Layer 5 of a small transformer language model trained on English Wikipedia (15 layers, counted from 0, width 96).
A neuron adds its activation times its output weights to the MLP's output. To switch it off is to set its activation to zero at one token and run the rest of the model.
A neuron's activation on a vector x is SiLU(gate . x) times (in . x), where the dot is the dot product.

Input weights of the MLP neurons that the questions are about. A number n stands for (n - 500) times 0.00065.
n25 gate: 570 575 398 510 646 590 486 755 423 441 282 497 506 393 323 168 649 254 544 660 606 372 475 605 822 424 490 675 237 728 474 588 653 372 501 481 514 621 447 530 552 456 401 291 501 532 354 582 554 195 432 416 525 357 393 302 652 350 412 384 613 542 639 534 426 486 429 610 583 436 494 576 511 564 389 551 507 326 557 522 567 409 563 419 388 343 637 507 592 448 569 712 670 634 460 534
n60 gate: 434 413 378 655 474 829 380 582 387 620 535 562 471 585 302 493 662 478 399 631 476 674 525 507 290 547 288 644 543 485 480 154 347 462 672 455 623 472 468 479 487 560 428 375 664 611 694 643 571 563 251 270 375 346 562 587 501 637 367 435 417 460 832 532 475 464 317 326 500 499 737 191 572 550 700 427 121 562 396 749 680 212 614 218 429 362 831 939 636 328 538 579 507 514 389 644
n63 gate: 415 573 28 531 568 568 773 625 604 565 384 546 512 581 377 302 218 485 589 440 631 497 707 799 407 542 420 508 485 382 218 407 701 474 574 517 541 473 490 643 297 564 486 534 316 563 437 436 453 580 398 536 598 447 608 411 411 576 269 585 514 535 372 504 648 371 497 576 375 376 486 413 779 514 330 411 429 337 445 472 507 504 290 595 591 332 423 530 707 599 419 463 740 633 587 557
n115 gate: 642 471 391 495 400 461 626 733 694 558 218 518 497 713 410 638 679 621 375 490 415 586 399 487 365 647 389 498 456 811 588 372 604 542 581 472 757 362 546 343 309 471 524 447 537 779 407 511 668 730 582 555 484 589 492 233 451 118 369 499 300 703 482 548 652 662 490 590 743 545 359 646 521 345 502 563 532 383 480 370 529 355 608 641 525 656 536 684 613 438 760 505 477 513 527 413
n216 gate: 624 659 302 434 308 363 452 542 670 591 443 380 513 561 512 525 650 468 516 513 620 578 665 399 499 367 393 871 416 622 530 325 676 419 409 326 526 528 474 758 153 605 402 580 647 707 473 580 421 408 509 416 317 255 609 690 604 640 532 366 405 352 529 478 550 422 468 382 436 671 334 261 517 684 387 354 462 381 508 680 703 483 659 562 463 548 719 739 618 674 712 575 402 587 406 481
n260 gate: 73 396 344 555 472 546 417 312 260 589 485 487 441 440 506 767 492 438 371 534 515 441 374 351 249 401 460 437 157 503 338 483 519 228 680 345 423 737 332 719 585 369 309 784 466 688 540 802 502 767 264 390 546 571 692 436 429 462 486 465 724 437 637 528 456 360 308 441 566 552 578 457 508 352 608 524 522 648 596 544 319 443 602 294 326 518 665 548 403 340 426 556 599 404 538 548
n346 gate: 689 473 260 616 599 638 518 694 508 616 586 532 651 602 358 415 680 706 403 439 559 594 574 664 607 581 491 564 513 354 576 460 697 504 465 538 486 215 685 334 326 578 528 369 474 537 736 346 616 542 492 593 359 162 545 387 411 580 637 635 512 362 479 393 467 760 754 529 549 686 454 558 602 578 507 506 230 479 572 770 523 632 400 449 560 447 441 287 809 676 534 485 543 526 330 538
n25 in: 440 662 668 760 372 529 610 264 563 344 544 649 855 397 685 403 490 372 401 375 531 613 674 580 374 628 390 506 390 383 536 622 492 568 598 489 664 522 535 478 709 418 540 684 623 541 509 539 412 470 504 643 462 434 498 500 646 562 505 568 291 423 409 585 483 710 471 375 607 609 459 383 384 522 654 382 415 725 331 543 499 272 666 330 636 586 591 449 377 684 734 365 556 347 497 228
n60 in: 561 677 337 553 388 516 506 545 409 662 686 203 441 566 578 586 703 477 423 653 593 580 579 451 419 181 287 516 585 436 399 584 505 624 320 725 626 354 417 246 580 409 543 338 363 367 303 599 440 523 554 440 382 326 443 579 345 816 308 438 290 635 418 513 398 350 378 478 562 576 598 279 427 545 591 269 366 471 372 563 550 441 524 420 377 476 687 734 510 575 354 571 496 284 405 474
n63 in: 891 560 529 611 568 706 436 580 299 522 425 499 816 476 607 513 558 353 524 588 349 545 420 412 400 465 518 588 637 623 620 746 846 436 646 598 287 466 799 643 591 416 470 243 615 492 438 674 583 267 664 558 502 641 472 420 535 601 511 697 574 788 480 529 581 485 551 453 633 511 560 542 695 372 566 468 572 603 509 632 458 612 463 450 400 712 609 252 503 451 547 427 508 541 531 493
n115 in: 390 403 739 638 517 365 607 634 572 538 437 406 668 376 474 398 623 587 665 450 727 495 429 360 457 479 533 587 269 470 530 557 764 344 586 474 527 94 748 656 412 616 332 541 556 539 568 444 387 452 529 278 396 510 325 550 291 451 404 344 333 540 446 450 637 503 490 467 278 318 619 568 493 421 408 488 535 349 600 619 488 413 533 501 528 379 379 701 375 428 435 396 682 493 384 386
n216 in: 325 575 509 386 352 411 332 311 542 658 399 577 369 480 631 480 399 627 545 436 580 597 637 448 648 329 469 393 546 710 528 435 554 233 695 419 532 451 419 467 320 697 619 641 272 165 417 511 567 341 640 669 566 506 661 430 263 360 578 517 599 384 597 535 455 533 452 542 521 420 467 646 428 507 515 504 398 348 554 587 474 282 610 428 598 548 551 601 648 426 473 619 430 465 531 349
n260 in: 811 626 496 639 858 615 518 612 252 713 183 418 471 408 441 447 557 589 602 615 483 322 418 436 589 495 502 490 443 518 493 353 501 692 456 358 389 570 577 578 276 405 399 354 528 826 444 577 562 439 631 597 486 501 518 437 501 495 671 493 588 317 334 398 707 389 500 296 420 356 461 647 634 362 463 357 366 625 737 598 391 441 373 566 620 620 365 272 349 475 373 578 686 677 426 329
n346 in: 385 554 371 565 393 462 521 596 628 596 485 366 553 625 609 402 540 523 415 528 706 598 357 437 590 650 396 526 544 539 431 482 239 334 379 242 641 604 345 504 414 446 459 728 485 704 457 428 485 346 400 444 628 679 492 547 518 595 621 522 582 341 296 449 178 423 579 505 421 445 519 269 326 612 399 637 482 521 668 557 473 551 388 605 482 450 210 541 523 608 718 453 627 505 534 538

Output weights of the MLP neurons that the questions are about. A number n stands for (n - 500) times 0.00073.
n25: 547 552 347 593 423 203 628 499 506 525 468 435 489 366 512 510 467 392 424 625 466 322 453 459 587 406 567 460 400 675 307 462 475 360 364 669 632 565 537 443 574 530 447 376 482 518 457 675 515 294 408 574 591 677 442 580 330 387 448 421 580 600 493 533 397 494 605 448 579 463 322 255 463 568 501 456 303 525 690 160 427 515 661 455 364 479 592 566 531 502 504 707 275 404 493 533
n60: 630 465 453 416 362 408 445 496 311 446 443 504 415 463 678 673 494 206 565 629 502 586 541 554 438 347 589 495 485 521 544 650 451 601 491 563 557 678 500 491 384 368 566 524 479 426 501 642 438 538 307 608 616 483 474 438 578 408 511 371 396 640 24 567 550 602 571 443 528 475 567 487 389 490 488 479 793 366 458 627 125 492 734 435 339 404 358 226 515 600 440 518 561 429 370 618
n63: 566 560 600 574 391 438 298 392 455 327 586 584 586 537 540 538 590 255 501 523 756 566 368 454 530 520 655 358 358 502 488 663 715 584 495 400 315 592 478 350 578 546 455 667 431 371 281 501 475 650 611 715 508 470 390 497 436 179 466 556 419 389 590 219 455 534 592 427 606 559 389 402 481 560 366 421 579 509 493 454 516 544 512 534 674 425 457 494 407 498 490 552 422 560 202 529
n115: 462 450 341 454 385 513 472 639 574 618 540 390 473 610 610 391 410 299 689 427 455 885 510 461 431 479 290 479 451 607 500 357 509 536 519 601 625 655 301 600 385 536 488 446 408 571 341 505 565 557 560 659 608 685 368 522 442 258 468 639 390 553 454 567 442 457 510 528 426 334 485 411 275 423 679 299 654 433 526 626 396 717 345 392 430 500 440 578 400 380 618 428 432 481 492 410
n216: 441 687 563 539 450 496 443 437 662 555 501 393 580 484 339 436 397 597 461 538 569 398 425 542 542 468 580 612 600 401 608 415 507 492 488 423 677 422 640 422 579 435 479 336 798 620 644 566 679 563 592 443 599 468 560 462 556 518 431 548 374 586 534 525 438 546 447 511 406 408 352 435 436 710 682 281 382 567 386 618 687 453 549 492 491 435 547 456 309 558 516 389 590 399 359 529
n260: 553 453 434 503 433 722 505 249 501 598 477 459 561 638 565 443 383 743 532 497 635 558 441 590 488 528 527 590 203 511 349 425 694 436 629 215 580 439 523 589 499 491 421 412 454 506 578 419 630 539 488 218 556 380 211 521 552 538 552 406 734 367 563 578 451 349 317 559 484 615 471 683 450 580 384 584 327 657 459 319 648 448 388 313 339 519 735 408 604 555 711 376 614 447 482 390
n346: 460 410 522 521 657 671 487 483 482 378 420 546 581 332 444 389 372 558 534 659 331 513 604 424 583 415 390 446 486 518 532 390 390 370 423 307 598 743 491 447 579 545 538 567 532 626 679 581 493 380 331 534 472 433 519 399 668 628 494 570 534 560 622 532 492 356 749 481 666 550 657 468 485 461 443 580 412 293 412 500 182 490 398 523 512 738 574 450 643 542 604 318 414 274 544 392

Each question names a token from some text and the token that comes next. It shows the vector x that enters the MLP there. A number n stands for (n - 500) times 0.0067.

Then comes g, the gradient of the next token's log-probability with respect to the MLP's output, scaled to length 1. A neuron's effect is roughly proportional to its activation times (output weights . g). A number n stands for (n - 500) times 0.00083.

"ok", then " Kem"
x: 626 638 416 446 384 457 494 566 627 441 568 453 454 543 563 562 332 552 395 522 512 592 443 396 370 252 420 361 529 546 406 529 557 601 495 657 533 606 419 444 435 464 628 216 491 535 399 609 498 688 642 400 579 644 415 674 552 430 408 421 557 702 306 483 568 649 507 563 428 661 593 676 571 449 488 538 522 451 485 339 454 487 437 586 498 460 441 563 571 693 644 697 598 486 643 504
g: 515 462 548 567 567 223 660 499 335 609 807 556 638 523 430 516 336 612 438 537 541 447 554 401 546 686 681 515 625 478 364 468 397 699 467 290 644 443 549 432 534 334 452 616 389 908 448 410 294 440 443 538 523 419 362 539 471 583 451 471 751 533 491 492 414 579 521 540 282 305 507 330 352 404 395 661 388 475 399 587 501 643 596 396 712 415 455 414 700 470 402 773 408 547 368 598
Switching off which neuron hurts the next token most? n115

" committed", then ","
x: 499 404 467 518 366 471 400 448 366 539 248 370 492 629 658 619 431 484 489 445 562 463 510 391 714 532 430 366 535 362 485 540 422 436 373 379 411 559 517 279 408 439 388 703 477 304 419 510 442 575 490 453 434 542 520 329 392 503 384 574 382 481 344 462 545 491 670 418 538 377 606 577 341 593 495 486 657 460 662 494 405 534 492 482 537 517 574 308 491 211 607 737 711 600 571 456
g: 463 533 458 459 595 549 445 523 439 601 568 626 423 567 388 618 415 215 600 411 685 560 424 317 592 618 352 411 395 350 561 550 394 546 503 686 483 524 561 588 419 376 522 600 400 550 416 427 500 384 775 677 550 581 608 480 557 696 239 653 721 618 451 645 567 524 335 637 410 393 340 561 685 317 646 430 700 335 447 723 398 523 379 741 449 714 348 598 634 662 367 579 412 560 681 379
Switching off which neuron hurts the next token most? n216

" 8", then " clubs"
x: 579 710 503 199 553 374 366 431 538 516 425 599 450 579 607 625 307 662 525 470 623 577 524 594 524 187 535 416 538 774 428 417 488 425 482 668 268 530 375 557 602 421 505 623 492 575 462 527 672 443 453 468 436 583 345 599 429 506 497 540 717 573 376 386 517 469 502 366 401 544 485 452 425 474 535 332 560 405 596 623 529 620 753 600 461 508 446 516 362 716 462 598 368 519 374 493
g: 442 452 340 542 608 448 540 753 586 508 559 604 462 263 330 391 338 581 247 431 526 404 428 700 423 381 453 584 709 368 475 223 481 517 365 270 598 370 346 451 498 461 422 450 577 473 361 517 552 506 486 669 478 429 333 676 438 557 629 573 407 588 373 105 460 336 552 529 487 392 382 381 409 474 534 233 440 455 512 636 503 469 705 449 499 702 478 485 465 302 598 477 774 439 592 631
Switching off which neuron hurts the next token most? n216

" to", then " get"
x: 401 504 544 428 440 436 670 515 598 492 574 288 579 470 361 448 328 607 511 315 512 558 532 703 466 670 531 579 743 369 316 408 602 566 469 377 570 459 335 334 337 578 573 585 568 617 674 536 405 468 374 405 549 485 346 536 417 537 472 538 547 343 340 556 527 382 675 441 545 624 617 463 382 618 526 359 598 642 597 309 434 507 369 438 490 470 541 272 487 513 486 439 519 518 522 499
g: 318 459 222 372 402 632 669 671 447 523 446 321 497 473 512 390 445 607 479 486 585 243 707 556 600 340 489 520 480 690 336 585 363 505 629 513 565 354 525 462 469 431 794 439 628 471 652 362 358 658 597 455 690 581 415 494 461 705 590 401 379 581 464 706 459 471 555 517 359 606 341 552 435 491 664 583 476 660 648 178 467 569 539 631 657 739 597 294 357 564 593 390 337 434 457 436
Switching off which neuron hurts the next token most? n63

" Si", then " Rus"
x: 377 553 565 381 599 559 497 580 546 481 543 422 415 331 667 478 600 500 440 603 518 475 579 584 660 390 604 554 604 509 341 659 474 506 492 749 609 563 433 452 475 469 657 435 544 312 606 435 618 396 600 471 277 453 454 571 505 469 476 419 479 646 362 421 727 437 560 538 570 459 437 573 400 419 354 445 495 584 475 412 459 558 627 228 407 315 309 547 610 462 297 718 443 511 375 703
g: 552 628 460 331 639 583 474 531 440 675 638 290 607 577 422 477 438 387 482 385 534 760 418 402 335 407 511 765 240 419 576 407 582 421 388 315 604 445 408 541 340 461 591 426 422 769 484 599 510 732 551 619 620 459 522 398 657 503 384 839 481 549 388 669 208 800 427 528 413 460 617 583 224 437 448 496 402 487 402 614 444 397 545 388 477 562 359 422 538 535 445 584 538 429 429 333
Switching off which neuron hurts the next token most? n25

" Kumar", then "a"
x: 546 588 420 674 407 494 527 521 530 609 475 468 405 410 513 550 388 417 428 566 602 501 562 444 612 199 408 287 543 500 363 594 526 530 516 618 347 422 338 413 632 410 592 453 312 398 444 561 436 474 499 461 532 496 425 629 697 445 240 568 494 624 323 646 523 636 299 611 449 590 540 446 376 452 555 448 498 717 504 583 499 619 472 407 530 515 461 535 608 500 363 788 511 353 518 729
g: 233 674 611 609 585 485 502 343 549 388 563 624 319 459 616 510 657 490 366 470 448 427 684 470 534 599 476 548 756 667 362 520 386 502 397 710 806 547 593 464 426 344 402 253 648 353 473 640 395 411 488 449 337 552 419 495 496 608 379 351 436 498 319 518 450 481 617 332 340 744 462 612 587 547 491 503 466 409 860 265 472 549 668 619 545 404 347 470 524 692 498 380 479 467 414 665
Switching off which neuron hurts the next token most? n260

" leader", then " in"
x: 450 418 442 533 635 494 566 459 513 486 496 512 422 410 637 569 325 366 460 690 618 354 469 599 571 232 515 351 485 596 511 570 418 521 537 460 368 405 476 528 500 315 496 524 458 420 387 422 514 379 418 497 507 633 468 539 587 392 388 495 723 537 312 691 492 596 629 469 473 110 570 491 477 482 586 534 646 469 621 716 410 626 596 622 421 605 411 530 556 619 383 507 483 449 427 405
g: 660 786 577 427 532 494 318 470 589 566 229 504 290 514 708 667 344 555 493 339 540 466 618 508 496 500 645 473 582 319 664 559 504 443 737 472 495 584 615 374 250 333 621 521 431 358 696 244 504 521 409 435 268 612 744 398 492 618 526 417 521 497 512 455 587 212 545 307 527 341 616 673 564 337 447 335 728 375 549 516 430 496 419 565 609 530 542 442 485 473 495 373 602 453 621 653
Switching off which neuron hurts the next token most? n25

"2008", then ";"
x: 470 542 599 449 542 481 562 334 663 661 610 337 401 612 361 644 519 470 439 708 565 560 359 353 356 353 465 407 329 472 528 579 387 614 488 637 460 368 371 342 469 657 476 624 386 494 508 561 535 499 437 498 364 475 646 319 385 590 304 402 490 580 380 705 535 448 484 550 418 490 484 637 420 517 556 422 551 255 486 353 532 495 510 413 240 512 584 718 279 351 385 614 341 368 577 514
g: 639 463 597 385 615 405 566 568 268 463 326 370 343 592 596 379 512 347 502 688 536 813 382 420 291 573 474 161 662 611 429 510 538 605 581 546 369 471 594 558 187 596 618 566 393 372 334 536 585 239 578 439 621 625 504 711 511 351 344 698 612 487 340 332 586 597 667 418 277 553 351 514 546 555 600 502 527 561 447 588 384 522 580 654 543 456 390 648 467 405 640 419 505 578 431 492
Switching off which neuron hurts the next token most? n260